Layer 7 of a small transformer language model trained on English Wikipedia (11 layers, counted from 0, width 128).
A neuron's activation on a vector x is SiLU(gate . x) times (in . x), where the dot is the dot product.
The model reads these tokens: "ive" " and" " pro" "du" "ct" "ive" " c" "oll" "ab" "or" "ations" " with"

The vector x that enters this layer's MLP at each token. A number n stands for (n - 128) times 0.024.
0 "ive": 115, 148, 118, 119, 131, 94, 88, 172, 132, 139, 114, 114, 106, 131, 82, 182, 167, 118, 111, 128, 115, 135, 134, 83, 108, 92, 117, 119, 178, 158, 112, 155, 141, 91, 134, 154, 156, 63, 146, 173, 103, 65, 160, 138, 128, 166, 89, 132, 117, 174, 84, 108, 105, 106, 142, 158, 119, 109, 150, 146, 128, 162, 120, 120, 151, 145, 145, 147, 129, 159, 194, 112, 103, 124, 134, 105, 115, 194, 140, 130, 122, 99, 87, 106, 127, 101, 135, 160, 145, 90, 125, 134, 154, 137, 162, 18, 103, 103, 120, 147, 111, 137, 179, 134, 134, 145, 156, 93, 111, 113, 122, 107, 152, 126, 143, 128, 115, 133, 102, 138, 111, 130, 127, 112, 209, 94, 172, 132
1 " and": 100, 106, 155, 140, 151, 134, 90, 153, 140, 172, 119, 142, 101, 98, 130, 170, 117, 140, 79, 113, 136, 138, 122, 111, 149, 106, 145, 110, 108, 152, 140, 146, 142, 117, 146, 127, 122, 90, 154, 146, 145, 77, 151, 86, 156, 123, 121, 128, 111, 106, 130, 131, 121, 145, 72, 144, 134, 126, 110, 166, 123, 106, 99, 119, 135, 165, 134, 105, 113, 163, 168, 131, 90, 125, 119, 142, 127, 204, 106, 151, 89, 150, 100, 87, 96, 120, 139, 109, 116, 125, 92, 126, 130, 134, 105, 22, 125, 122, 166, 99, 129, 126, 113, 140, 186, 158, 161, 146, 138, 141, 104, 107, 169, 151, 113, 150, 145, 100, 99, 138, 133, 121, 125, 117, 177, 107, 192, 121
2 " pro": 81, 140, 141, 169, 161, 107, 133, 155, 159, 178, 58, 126, 107, 157, 70, 101, 173, 144, 118, 67, 109, 150, 101, 83, 147, 120, 100, 116, 150, 147, 127, 170, 60, 150, 82, 85, 162, 131, 107, 159, 122, 58, 137, 83, 194, 153, 130, 111, 112, 79, 122, 135, 135, 103, 129, 139, 166, 106, 149, 147, 117, 148, 104, 83, 144, 126, 85, 102, 161, 171, 169, 120, 152, 132, 161, 158, 107, 223, 187, 124, 60, 127, 176, 126, 96, 100, 117, 148, 153, 120, 105, 124, 151, 95, 123, 96, 100, 99, 219, 106, 127, 150, 128, 168, 134, 108, 116, 122, 28, 114, 88, 112, 154, 108, 116, 89, 139, 106, 92, 133, 110, 100, 102, 129, 73, 105, 198, 109
3 "du": 52, 201, 125, 137, 167, 62, 105, 204, 107, 183, 53, 115, 81, 178, 142, 102, 142, 141, 108, 116, 79, 147, 145, 172, 135, 134, 207, 134, 112, 122, 122, 135, 107, 88, 128, 96, 134, 153, 139, 160, 174, 68, 91, 100, 117, 130, 84, 123, 157, 106, 137, 111, 96, 94, 127, 178, 132, 167, 148, 197, 109, 165, 126, 120, 143, 61, 143, 64, 170, 125, 184, 139, 185, 57, 45, 142, 158, 103, 170, 136, 113, 116, 210, 112, 149, 141, 106, 188, 149, 97, 113, 129, 71, 86, 154, 100, 152, 149, 132, 190, 155, 99, 139, 143, 129, 131, 133, 175, 161, 135, 91, 76, 143, 98, 78, 130, 243, 135, 69, 99, 90, 134, 76, 125, 100, 123, 141, 98
4 "ct": 51, 137, 115, 116, 120, 128, 139, 162, 131, 127, 50, 90, 63, 91, 138, 148, 162, 156, 76, 124, 126, 151, 121, 205, 199, 173, 87, 142, 157, 141, 159, 156, 94, 99, 129, 74, 156, 169, 103, 193, 128, 107, 120, 143, 182, 123, 62, 117, 156, 142, 71, 124, 163, 132, 120, 182, 54, 215, 150, 177, 113, 178, 143, 115, 151, 126, 112, 150, 161, 118, 123, 95, 167, 38, 110, 184, 166, 121, 161, 116, 144, 170, 163, 78, 182, 136, 53, 101, 141, 104, 105, 134, 180, 140, 171, 88, 128, 125, 109, 115, 68, 105, 128, 126, 171, 112, 78, 162, 135, 139, 110, 63, 121, 102, 164, 151, 120, 142, 110, 109, 100, 110, 140, 145, 200, 88, 170, 55
5 "ive": 133, 145, 94, 139, 114, 88, 93, 171, 128, 103, 97, 128, 87, 137, 94, 191, 141, 151, 104, 158, 116, 123, 158, 111, 141, 144, 125, 142, 197, 187, 111, 134, 96, 140, 132, 182, 159, 43, 161, 138, 121, 64, 130, 144, 146, 180, 95, 143, 131, 148, 123, 106, 108, 87, 109, 185, 94, 153, 184, 154, 106, 166, 132, 130, 152, 128, 137, 179, 141, 161, 190, 121, 119, 108, 157, 124, 139, 134, 156, 117, 148, 127, 86, 154, 206, 125, 107, 132, 163, 65, 161, 104, 136, 170, 137, 38, 83, 89, 134, 153, 115, 115, 147, 124, 152, 126, 167, 80, 127, 77, 152, 103, 132, 122, 152, 108, 125, 115, 75, 112, 107, 125, 155, 78, 179, 106, 167, 127
6 " c": 114, 127, 120, 125, 171, 109, 145, 159, 120, 114, 74, 146, 89, 141, 140, 139, 175, 72, 121, 65, 110, 66, 145, 102, 164, 114, 95, 106, 120, 114, 177, 136, 109, 158, 129, 80, 175, 140, 127, 135, 81, 65, 169, 136, 123, 145, 130, 164, 136, 132, 113, 143, 134, 210, 150, 157, 108, 100, 109, 185, 93, 122, 150, 86, 134, 120, 160, 161, 173, 123, 170, 112, 191, 132, 130, 121, 146, 242, 149, 104, 112, 99, 76, 104, 148, 117, 152, 151, 75, 51, 144, 124, 220, 156, 141, 103, 83, 154, 123, 128, 155, 111, 172, 102, 134, 104, 98, 121, 96, 126, 104, 140, 143, 133, 79, 178, 123, 119, 169, 173, 111, 125, 164, 123, 153, 142, 149, 114
7 "oll": 86, 154, 125, 129, 159, 148, 151, 143, 142, 119, 92, 140, 108, 87, 130, 129, 134, 150, 147, 103, 153, 198, 157, 114, 104, 144, 194, 149, 179, 101, 101, 118, 92, 50, 125, 103, 136, 125, 138, 111, 127, 138, 179, 100, 172, 112, 133, 123, 109, 123, 72, 135, 113, 87, 159, 42, 106, 104, 136, 159, 124, 186, 166, 152, 124, 97, 71, 143, 164, 137, 173, 191, 202, 92, 122, 126, 174, 144, 130, 127, 169, 220, 103, 159, 125, 151, 147, 101, 132, 53, 95, 99, 70, 151, 71, 125, 97, 126, 102, 155, 134, 41, 227, 100, 95, 123, 195, 102, 242, 114, 114, 156, 124, 176, 184, 185, 66, 125, 111, 168, 86, 64, 186, 146, 123, 153, 125, 130
8 "ab": 147, 131, 63, 143, 145, 146, 140, 156, 123, 168, 37, 117, 138, 104, 99, 108, 215, 128, 100, 104, 174, 135, 202, 164, 143, 146, 120, 210, 177, 129, 96, 171, 63, 141, 182, 94, 178, 164, 156, 177, 143, 151, 160, 78, 178, 79, 69, 143, 130, 176, 93, 122, 174, 127, 116, 78, 132, 119, 98, 159, 132, 184, 161, 96, 132, 140, 191, 85, 143, 165, 169, 85, 105, 78, 90, 115, 193, 146, 137, 182, 179, 157, 101, 101, 140, 135, 81, 91, 134, 89, 186, 152, 91, 125, 164, 81, 93, 137, 148, 132, 188, 137, 122, 88, 110, 165, 92, 76, 104, 167, 144, 90, 107, 150, 163, 133, 75, 102, 62, 125, 109, 131, 159, 144, 126, 158, 117, 131
9 "or": 127, 106, 123, 168, 120, 61, 159, 160, 158, 141, 81, 173, 164, 143, 121, 116, 139, 115, 103, 60, 126, 127, 180, 183, 139, 99, 117, 103, 169, 119, 117, 93, 53, 50, 108, 164, 137, 127, 182, 215, 118, 44, 84, 102, 179, 91, 54, 124, 137, 159, 88, 135, 80, 71, 155, 107, 129, 82, 126, 143, 127, 141, 103, 82, 140, 60, 142, 159, 66, 93, 176, 112, 159, 121, 81, 80, 139, 167, 121, 106, 100, 126, 162, 93, 216, 100, 101, 90, 136, 150, 99, 151, 161, 192, 134, 77, 77, 123, 109, 116, 158, 80, 135, 172, 147, 139, 140, 140, 95, 102, 98, 151, 103, 164, 181, 148, 64, 159, 115, 116, 106, 143, 151, 172, 161, 124, 132, 161
10 "ations": 166, 129, 145, 138, 87, 123, 94, 142, 120, 139, 103, 111, 165, 91, 127, 165, 105, 159, 150, 116, 122, 117, 152, 91, 82, 209, 105, 165, 138, 182, 118, 149, 96, 134, 117, 178, 114, 100, 119, 163, 88, 22, 124, 122, 169, 114, 98, 131, 159, 130, 119, 107, 84, 100, 103, 127, 96, 95, 152, 125, 116, 152, 186, 151, 150, 120, 133, 128, 183, 122, 172, 53, 122, 84, 86, 120, 149, 148, 104, 93, 90, 103, 97, 110, 172, 103, 54, 88, 130, 108, 110, 142, 163, 123, 154, 39, 110, 175, 138, 128, 106, 65, 166, 164, 152, 126, 131, 93, 126, 113, 140, 109, 133, 135, 143, 136, 69, 154, 105, 132, 93, 147, 121, 107, 168, 125, 187, 129
11 " with": 64, 114, 137, 152, 154, 117, 113, 135, 155, 135, 151, 177, 109, 114, 145, 140, 127, 119, 113, 147, 158, 117, 114, 143, 174, 125, 117, 157, 118, 154, 131, 136, 121, 113, 147, 111, 142, 107, 149, 114, 106, 137, 140, 104, 78, 130, 153, 110, 114, 141, 121, 70, 131, 137, 107, 147, 129, 108, 131, 172, 129, 146, 153, 112, 124, 138, 176, 134, 89, 140, 172, 137, 111, 113, 133, 126, 113, 204, 125, 140, 81, 106, 145, 151, 149, 140, 128, 104, 120, 118, 98, 138, 161, 148, 126, 7, 145, 112, 170, 125, 120, 97, 154, 131, 155, 147, 100, 126, 89, 115, 124, 80, 133, 111, 103, 129, 150, 109, 67, 139, 122, 90, 111, 94, 163, 97, 155, 113

Each question shows the input weights of one neuron of the MLP. A number n stands for (n - 128) times 0.0047.

n233 gate: 150, 100, 119, 157, 121, 137, 103, 79, 124, 131, 151, 113, 113, 66, 173, 143, 103, 151, 145, 88, 137, 173, 103, 137, 130, 106, 128, 110, 94, 143, 100, 188, 162, 156, 145, 129, 167, 158, 117, 114, 87, 71, 170, 127, 66, 144, 114, 141, 121, 165, 136, 87, 107, 140, 113, 170, 163, 112, 79, 162, 185, 176, 113, 173, 101, 149, 68, 144, 107, 117, 127, 77, 104, 119, 171, 160, 130, 108, 105, 120, 157, 96, 132, 114, 120, 160, 126, 89, 172, 123, 135, 133, 84, 138, 113, 133, 146, 147, 145, 133, 158, 115, 103, 130, 180, 126, 126, 131, 148, 155, 88, 115, 143, 104, 128, 147, 158, 102, 135, 111, 120, 63, 125, 115, 159, 137, 97, 106
n233 in: 84, 147, 85, 145, 116, 158, 123, 107, 112, 162, 135, 91, 138, 137, 110, 136, 137, 167, 95, 129, 123, 78, 180, 164, 165, 118, 97, 81, 107, 151, 183, 138, 94, 125, 140, 100, 123, 130, 127, 138, 141, 136, 116, 166, 138, 151, 104, 140, 112, 159, 120, 190, 107, 160, 146, 95, 136, 143, 130, 123, 125, 139, 112, 116, 102, 118, 122, 146, 122, 179, 139, 146, 104, 129, 139, 91, 139, 95, 80, 138, 91, 152, 137, 128, 151, 170, 89, 171, 114, 134, 142, 79, 166, 127, 139, 103, 154, 105, 119, 85, 119, 140, 151, 158, 158, 123, 108, 128, 138, 152, 178, 74, 150, 71, 147, 89, 134, 172, 131, 94, 136, 134, 167, 125, 136, 145, 112, 100
It fires most on token 4 "ct"

n181 gate: 118, 103, 147, 141, 152, 82, 120, 145, 150, 114, 128, 94, 163, 115, 132, 164, 109, 102, 85, 95, 106, 98, 104, 101, 112, 116, 110, 138, 106, 161, 178, 136, 129, 118, 168, 157, 199, 130, 95, 143, 129, 103, 113, 107, 113, 145, 129, 151, 124, 103, 151, 142, 125, 96, 113, 120, 178, 122, 110, 157, 186, 114, 76, 123, 141, 128, 118, 116, 123, 112, 110, 106, 113, 176, 127, 121, 120, 112, 94, 96, 172, 94, 170, 131, 96, 156, 120, 150, 124, 83, 119, 159, 133, 133, 145, 197, 118, 132, 118, 87, 120, 107, 96, 130, 102, 79, 126, 106, 172, 174, 118, 130, 130, 155, 197, 149, 176, 166, 101, 138, 130, 102, 125, 135, 118, 145, 131, 154
n181 in: 132, 110, 136, 148, 151, 151, 145, 88, 106, 87, 63, 157, 105, 104, 146, 78, 111, 124, 111, 134, 158, 103, 170, 182, 150, 168, 185, 135, 100, 90, 148, 132, 178, 177, 111, 96, 103, 152, 177, 149, 140, 122, 112, 112, 126, 134, 130, 126, 162, 172, 139, 150, 151, 93, 175, 133, 137, 107, 119, 113, 77, 138, 159, 90, 91, 149, 99, 127, 99, 138, 119, 149, 164, 149, 130, 129, 126, 129, 133, 116, 103, 163, 55, 87, 144, 91, 143, 113, 110, 124, 96, 107, 134, 172, 107, 135, 118, 124, 153, 140, 135, 142, 103, 142, 146, 94, 100, 109, 141, 111, 98, 144, 101, 109, 116, 168, 99, 98, 115, 147, 106, 161, 129, 123, 130, 125, 66, 116
On which token does it fire most, and how strongly? 0 "ive", at about 0.46

n74 gate: 120, 155, 144, 122, 140, 134, 106, 115, 155, 142, 153, 161, 148, 124, 100, 161, 139, 138, 139, 66, 122, 106, 95, 125, 113, 69, 126, 175, 94, 107, 84, 123, 162, 155, 166, 133, 196, 132, 96, 135, 129, 61, 138, 143, 88, 86, 97, 163, 126, 123, 112, 162, 130, 105, 79, 156, 188, 118, 120, 141, 141, 136, 150, 136, 155, 111, 90, 144, 153, 91, 132, 91, 97, 101, 117, 158, 139, 169, 81, 141, 123, 151, 140, 112, 105, 115, 125, 157, 164, 100, 114, 102, 127, 97, 136, 142, 150, 137, 163, 93, 139, 98, 122, 149, 165, 153, 143, 80, 161, 144, 126, 109, 125, 155, 134, 167, 142, 108, 114, 122, 142, 133, 97, 109, 151, 115, 137, 141
n74 in: 135, 117, 152, 95, 150, 174, 114, 107, 123, 165, 86, 158, 130, 136, 114, 126, 169, 158, 145, 117, 108, 129, 110, 106, 124, 136, 147, 91, 114, 99, 135, 175, 123, 100, 117, 112, 165, 118, 143, 106, 90, 128, 131, 133, 109, 117, 137, 130, 81, 146, 119, 157, 95, 148, 186, 136, 122, 176, 178, 129, 64, 150, 129, 141, 140, 159, 124, 171, 112, 153, 132, 115, 143, 156, 124, 115, 107, 137, 100, 141, 158, 85, 149, 126, 68, 164, 105, 149, 141, 200, 158, 93, 160, 127, 145, 132, 117, 121, 154, 119, 110, 154, 151, 119, 102, 164, 102, 130, 102, 136, 95, 119, 81, 153, 98, 140, 149, 130, 173, 135, 114, 82, 155, 132, 116, 119, 136, 103
It fires most on token 2 " pro"

n242 gate: 114, 103, 117, 92, 197, 142, 156, 109, 161, 98, 122, 138, 67, 139, 109, 115, 150, 127, 113, 132, 124, 109, 119, 96, 123, 130, 118, 147, 140, 141, 139, 138, 168, 123, 102, 152, 169, 128, 111, 189, 101, 88, 163, 148, 137, 100, 97, 100, 119, 88, 103, 105, 127, 107, 124, 168, 122, 106, 118, 129, 107, 128, 111, 89, 152, 153, 138, 126, 90, 147, 157, 112, 121, 97, 133, 149, 139, 146, 118, 98, 126, 129, 136, 132, 110, 94, 146, 126, 137, 130, 81, 143, 159, 128, 136, 138, 147, 114, 149, 102, 114, 142, 125, 177, 126, 72, 182, 112, 139, 89, 186, 70, 138, 123, 99, 124, 165, 175, 140, 147, 88, 95, 126, 111, 148, 142, 109, 140
n242 in: 109, 113, 133, 104, 96, 102, 121, 148, 134, 107, 120, 111, 159, 146, 114, 160, 107, 182, 112, 134, 124, 118, 117, 140, 123, 144, 151, 167, 113, 124, 125, 143, 114, 117, 155, 137, 146, 102, 129, 89, 108, 90, 113, 167, 113, 137, 88, 144, 155, 159, 133, 141, 129, 156, 101, 148, 120, 114, 165, 107, 127, 147, 169, 159, 204, 134, 147, 153, 142, 92, 177, 144, 112, 126, 168, 166, 130, 131, 139, 140, 118, 88, 138, 140, 106, 111, 125, 104, 107, 126, 139, 170, 128, 113, 127, 93, 129, 117, 127, 155, 82, 117, 140, 122, 141, 143, 110, 109, 135, 144, 113, 124, 127, 127, 155, 155, 129, 146, 68, 116, 180, 86, 166, 123, 118, 143, 165, 114
It fires most on token 0 "ive"

n31 gate: 98, 100, 110, 116, 150, 182, 137, 123, 93, 143, 61, 129, 155, 117, 93, 98, 139, 154, 107, 148, 125, 178, 93, 167, 163, 34, 122, 150, 135, 91, 104, 134, 175, 167, 135, 169, 129, 160, 165, 139, 91, 158, 136, 157, 100, 114, 91, 129, 138, 128, 124, 87, 166, 88, 102, 173, 154, 140, 97, 136, 151, 134, 124, 124, 138, 111, 122, 169, 137, 98, 134, 126, 94, 135, 107, 112, 167, 126, 145, 125, 139, 100, 184, 61, 77, 175, 128, 119, 136, 129, 142, 120, 128, 83, 152, 144, 115, 157, 139, 85, 111, 111, 122, 156, 157, 195, 124, 128, 101, 98, 132, 113, 130, 77, 103, 151, 155, 121, 122, 167, 123, 118, 129, 151, 156, 146, 104, 115
n31 in: 137, 90, 148, 174, 85, 90, 99, 87, 146, 127, 162, 153, 116, 127, 145, 123, 150, 139, 136, 153, 100, 156, 108, 149, 155, 109, 83, 144, 110, 134, 174, 140, 131, 152, 201, 89, 166, 87, 96, 164, 129, 128, 108, 107, 127, 162, 124, 108, 135, 184, 164, 91, 182, 118, 144, 161, 139, 162, 142, 120, 126, 136, 148, 103, 103, 191, 93, 154, 119, 131, 105, 155, 147, 165, 130, 175, 110, 90, 152, 157, 120, 110, 127, 110, 131, 115, 108, 129, 173, 124, 150, 140, 130, 133, 118, 105, 153, 123, 96, 142, 148, 106, 121, 94, 143, 126, 116, 126, 117, 112, 169, 70, 123, 138, 106, 113, 137, 106, 116, 109, 150, 130, 125, 171, 119, 132, 116, 110
It fires most on token 4 "ct"

n9 gate: 141, 83, 145, 162, 123, 162, 108, 136, 175, 108, 117, 162, 82, 138, 166, 128, 113, 99, 101, 132, 122, 194, 129, 144, 171, 136, 114, 132, 121, 158, 107, 124, 137, 194, 141, 118, 161, 81, 141, 97, 69, 105, 186, 30, 152, 131, 120, 149, 110, 135, 131, 112, 161, 59, 156, 127, 139, 100, 120, 177, 137, 100, 122, 135, 112, 115, 99, 76, 103, 157, 157, 165, 133, 80, 104, 163, 165, 109, 83, 136, 126, 140, 114, 21, 139, 146, 162, 107, 139, 76, 73, 133, 131, 112, 124, 121, 197, 75, 137, 79, 153, 126, 96, 96, 129, 106, 166, 123, 144, 158, 140, 157, 104, 118, 183, 103, 68, 111, 104, 134, 184, 54, 80, 101, 120, 99, 120, 117
n9 in: 130, 153, 136, 104, 165, 108, 182, 91, 140, 170, 77, 115, 154, 165, 73, 104, 126, 166, 97, 106, 127, 105, 158, 79, 121, 103, 119, 101, 130, 143, 140, 113, 113, 117, 114, 180, 76, 184, 147, 115, 166, 146, 153, 138, 180, 97, 133, 92, 156, 132, 124, 89, 121, 189, 80, 118, 114, 129, 150, 118, 132, 173, 96, 141, 142, 151, 159, 165, 132, 101, 152, 75, 143, 179, 91, 148, 116, 138, 177, 85, 109, 119, 124, 132, 154, 118, 114, 151, 100, 116, 149, 112, 108, 123, 133, 112, 105, 111, 135, 142, 123, 154, 160, 107, 160, 106, 70, 158, 142, 113, 140, 122, 146, 144, 128, 125, 164, 158, 234, 165, 110, 172, 125, 136, 140, 104, 104, 94
On which token does it fire most, and how strongly? 2 " pro", at about 1.1

n258 gate: 149, 125, 185, 136, 71, 148, 121, 167, 128, 106, 167, 83, 145, 109, 139, 87, 82, 159, 121, 160, 138, 116, 115, 161, 129, 102, 121, 85, 105, 132, 74, 123, 136, 168, 121, 171, 144, 111, 88, 133, 132, 82, 88, 106, 123, 132, 114, 143, 159, 141, 112, 140, 134, 137, 135, 140, 108, 140, 109, 126, 87, 128, 109, 133, 178, 144, 133, 92, 101, 98, 129, 140, 145, 91, 133, 143, 129, 150, 86, 113, 122, 107, 190, 124, 71, 169, 116, 150, 118, 128, 90, 138, 156, 158, 163, 151, 154, 116, 105, 111, 121, 137, 94, 144, 123, 89, 93, 142, 130, 86, 94, 118, 153, 100, 88, 113, 111, 147, 133, 130, 157, 120, 90, 138, 134, 157, 135, 107
n258 in: 134, 143, 126, 146, 115, 145, 120, 87, 177, 131, 153, 89, 119, 94, 152, 131, 96, 118, 163, 146, 173, 123, 116, 98, 152, 136, 158, 121, 147, 157, 158, 149, 170, 82, 175, 131, 148, 127, 141, 89, 110, 143, 130, 177, 120, 131, 137, 119, 100, 131, 132, 137, 112, 100, 120, 127, 123, 168, 142, 122, 125, 143, 103, 129, 100, 172, 110, 100, 139, 137, 104, 137, 148, 112, 149, 113, 131, 127, 127, 127, 116, 155, 143, 136, 125, 73, 140, 136, 114, 154, 131, 146, 140, 87, 116, 113, 146, 112, 147, 186, 105, 142, 124, 118, 149, 172, 84, 135, 115, 147, 105, 142, 114, 111, 133, 133, 153, 126, 172, 104, 118, 116, 139, 116, 151, 134, 131, 115
It fires most on token 6 " c"

n53 gate: 118, 156, 112, 112, 159, 181, 187, 109, 166, 128, 138, 129, 89, 167, 163, 138, 109, 140, 99, 95, 109, 157, 107, 166, 111, 85, 150, 105, 113, 77, 123, 166, 118, 187, 98, 164, 108, 95, 167, 139, 107, 135, 122, 146, 71, 164, 160, 159, 100, 125, 145, 126, 147, 87, 87, 131, 133, 145, 149, 167, 141, 123, 165, 107, 133, 170, 109, 135, 96, 113, 122, 104, 106, 145, 123, 148, 127, 105, 131, 110, 119, 128, 139, 75, 103, 123, 137, 107, 172, 107, 130, 103, 94, 135, 164, 130, 97, 78, 142, 151, 113, 131, 128, 156, 143, 187, 143, 110, 108, 154, 167, 81, 104, 139, 149, 146, 172, 130, 125, 164, 131, 102, 164, 157, 135, 136, 91, 117
n53 in: 129, 148, 148, 168, 122, 144, 164, 125, 105, 54, 158, 97, 150, 111, 161, 100, 129, 112, 112, 144, 118, 118, 109, 159, 106, 147, 97, 134, 130, 123, 126, 126, 129, 127, 120, 165, 110, 137, 91, 125, 130, 152, 123, 101, 162, 144, 188, 135, 134, 149, 142, 166, 208, 118, 114, 150, 57, 134, 106, 141, 161, 144, 151, 128, 162, 154, 157, 147, 125, 164, 124, 139, 167, 136, 139, 141, 111, 143, 132, 160, 97, 149, 124, 133, 145, 145, 138, 149, 67, 108, 78, 118, 118, 154, 92, 142, 115, 119, 120, 119, 151, 137, 130, 105, 137, 129, 126, 127, 129, 146, 155, 159, 123, 125, 147, 190, 139, 126, 110, 131, 152, 84, 154, 99, 95, 114, 113, 110
On which token does it fire most, and how strongly? 9 "or", at about 0.48

n95 gate: 179, 105, 161, 136, 125, 119, 151, 94, 136, 126, 97, 130, 125, 96, 130, 106, 132, 141, 133, 141, 144, 144, 98, 141, 59, 143, 151, 126, 91, 110, 126, 116, 148, 139, 144, 141, 135, 134, 103, 132, 98, 145, 159, 79, 122, 105, 147, 143, 134, 164, 109, 136, 158, 88, 129, 121, 147, 162, 106, 97, 126, 97, 71, 127, 170, 131, 189, 118, 120, 136, 111, 78, 124, 126, 178, 128, 185, 116, 128, 133, 136, 108, 119, 113, 103, 137, 164, 137, 144, 93, 131, 127, 133, 136, 164, 143, 155, 145, 105, 82, 168, 135, 139, 156, 66, 130, 145, 105, 162, 129, 97, 125, 139, 72, 110, 137, 104, 161, 124, 176, 160, 134, 78, 108, 150, 115, 108, 184
n95 in: 119, 131, 144, 124, 144, 117, 114, 121, 95, 108, 104, 114, 213, 93, 108, 121, 97, 127, 135, 138, 127, 148, 110, 105, 150, 104, 113, 96, 59, 106, 143, 118, 106, 128, 156, 87, 187, 104, 137, 144, 110, 147, 117, 154, 119, 143, 130, 160, 131, 112, 188, 134, 140, 159, 155, 147, 113, 132, 124, 140, 106, 119, 133, 166, 146, 145, 151, 169, 110, 110, 109, 84, 92, 125, 112, 117, 141, 143, 138, 112, 121, 151, 143, 102, 143, 118, 105, 124, 123, 173, 83, 141, 152, 132, 121, 103, 92, 111, 112, 108, 108, 123, 110, 167, 116, 147, 146, 144, 94, 162, 121, 159, 110, 105, 181, 132, 116, 70, 105, 108, 100, 105, 106, 115, 130, 129, 132, 121
On which three tokens does it fire most, strongest first? 7 "oll", 3 "du", 5 "ive"

n287 gate: 97, 111, 143, 122, 126, 142, 101, 118, 89, 155, 113, 153, 121, 120, 144, 112, 152, 114, 115, 97, 111, 147, 116, 142, 153, 127, 125, 112, 128, 109, 99, 110, 154, 165, 94, 165, 150, 150, 122, 128, 127, 114, 138, 116, 126, 143, 142, 133, 71, 152, 99, 96, 101, 151, 132, 145, 110, 92, 134, 102, 112, 163, 88, 117, 123, 150, 148, 118, 160, 160, 142, 155, 101, 134, 105, 126, 111, 105, 89, 126, 175, 54, 96, 118, 63, 88, 164, 166, 130, 136, 98, 130, 154, 151, 122, 170, 136, 156, 130, 113, 88, 132, 134, 189, 115, 172, 165, 143, 118, 124, 119, 170, 83, 116, 103, 200, 186, 85, 130, 121, 129, 130, 152, 106, 136, 108, 121, 146
n287 in: 117, 115, 124, 136, 133, 111, 102, 123, 111, 125, 123, 98, 166, 119, 133, 136, 146, 176, 50, 121, 113, 76, 149, 128, 87, 82, 159, 169, 155, 138, 134, 100, 121, 139, 160, 105, 132, 156, 127, 146, 170, 134, 160, 92, 132, 133, 139, 107, 96, 129, 146, 125, 109, 107, 147, 106, 153, 187, 100, 111, 95, 118, 143, 147, 143, 128, 81, 53, 113, 143, 117, 153, 153, 136, 115, 162, 91, 111, 75, 125, 83, 135, 167, 125, 99, 163, 117, 152, 90, 163, 103, 165, 119, 126, 114, 168, 116, 137, 155, 131, 132, 126, 130, 129, 113, 134, 89, 112, 132, 105, 112, 109, 127, 124, 114, 141, 129, 132, 90, 131, 135, 131, 124, 149, 128, 142, 136, 124
On which token does it fire most, and how strongly? 5 "ive", at about 0.64

n48 gate: 107, 127, 101, 108, 147, 155, 123, 93, 134, 132, 132, 146, 165, 173, 140, 174, 147, 123, 130, 146, 119, 94, 101, 74, 163, 154, 150, 143, 78, 139, 60, 188, 133, 146, 120, 117, 79, 158, 138, 99, 114, 135, 147, 74, 153, 119, 122, 110, 136, 114, 133, 122, 128, 89, 118, 164, 127, 87, 153, 108, 140, 137, 137, 108, 144, 151, 156, 128, 117, 151, 125, 135, 98, 125, 174, 91, 163, 155, 133, 121, 127, 156, 170, 103, 83, 144, 144, 85, 128, 126, 108, 132, 112, 127, 144, 138, 119, 122, 88, 122, 146, 128, 127, 127, 147, 161, 170, 118, 126, 177, 146, 106, 105, 133, 168, 123, 122, 104, 125, 89, 128, 70, 79, 155, 139, 92, 109, 99
n48 in: 135, 107, 126, 123, 136, 165, 153, 106, 139, 71, 149, 106, 136, 97, 162, 144, 156, 148, 125, 137, 149, 108, 122, 101, 164, 154, 171, 153, 124, 110, 135, 139, 110, 128, 76, 142, 75, 119, 153, 95, 89, 132, 99, 110, 165, 174, 132, 124, 122, 103, 134, 108, 103, 192, 103, 109, 131, 140, 135, 117, 117, 135, 74, 125, 127, 82, 120, 163, 144, 162, 131, 106, 160, 89, 112, 121, 95, 123, 109, 146, 170, 125, 117, 160, 184, 137, 103, 134, 146, 122, 140, 98, 124, 127, 116, 120, 124, 129, 149, 106, 112, 162, 129, 120, 128, 124, 164, 146, 129, 138, 167, 134, 108, 139, 135, 152, 160, 102, 121, 110, 134, 155, 136, 106, 96, 160, 152, 119
On which two tokens does it fire most, strongest first? 9 "or", 3 "du"

n43 gate: 122, 103, 174, 83, 154, 143, 179, 144, 144, 161, 128, 121, 96, 118, 132, 110, 113, 95, 98, 143, 114, 150, 110, 145, 171, 133, 109, 117, 117, 37, 58, 161, 102, 130, 94, 190, 125, 152, 139, 128, 131, 179, 177, 121, 137, 145, 140, 106, 135, 116, 79, 130, 148, 124, 137, 150, 128, 164, 92, 142, 181, 171, 105, 136, 80, 106, 121, 162, 104, 191, 63, 135, 92, 180, 120, 150, 133, 110, 82, 136, 137, 81, 80, 55, 95, 114, 143, 151, 155, 115, 104, 115, 98, 165, 166, 168, 187, 145, 113, 65, 181, 128, 130, 164, 104, 163, 147, 126, 193, 144, 155, 130, 74, 107, 109, 133, 136, 117, 103, 110, 154, 90, 140, 90, 86, 123, 129, 147
n43 in: 130, 140, 60, 138, 108, 130, 145, 135, 95, 182, 99, 80, 182, 126, 134, 97, 175, 85, 119, 97, 90, 160, 128, 103, 136, 136, 157, 89, 111, 152, 149, 71, 150, 146, 164, 138, 130, 153, 175, 125, 162, 94, 130, 100, 87, 82, 120, 160, 75, 133, 94, 124, 91, 101, 156, 140, 99, 104, 140, 162, 133, 133, 103, 153, 135, 124, 119, 115, 149, 160, 98, 125, 111, 125, 126, 123, 195, 139, 96, 163, 138, 155, 123, 141, 132, 147, 125, 64, 134, 118, 139, 114, 126, 91, 96, 93, 99, 84, 104, 106, 161, 157, 121, 98, 70, 109, 112, 146, 98, 170, 161, 132, 113, 136, 120, 132, 108, 108, 134, 146, 164, 102, 147, 125, 115, 97, 144, 113
On which two tokens does it fire most, strongest first? 7 "oll", 11 " with"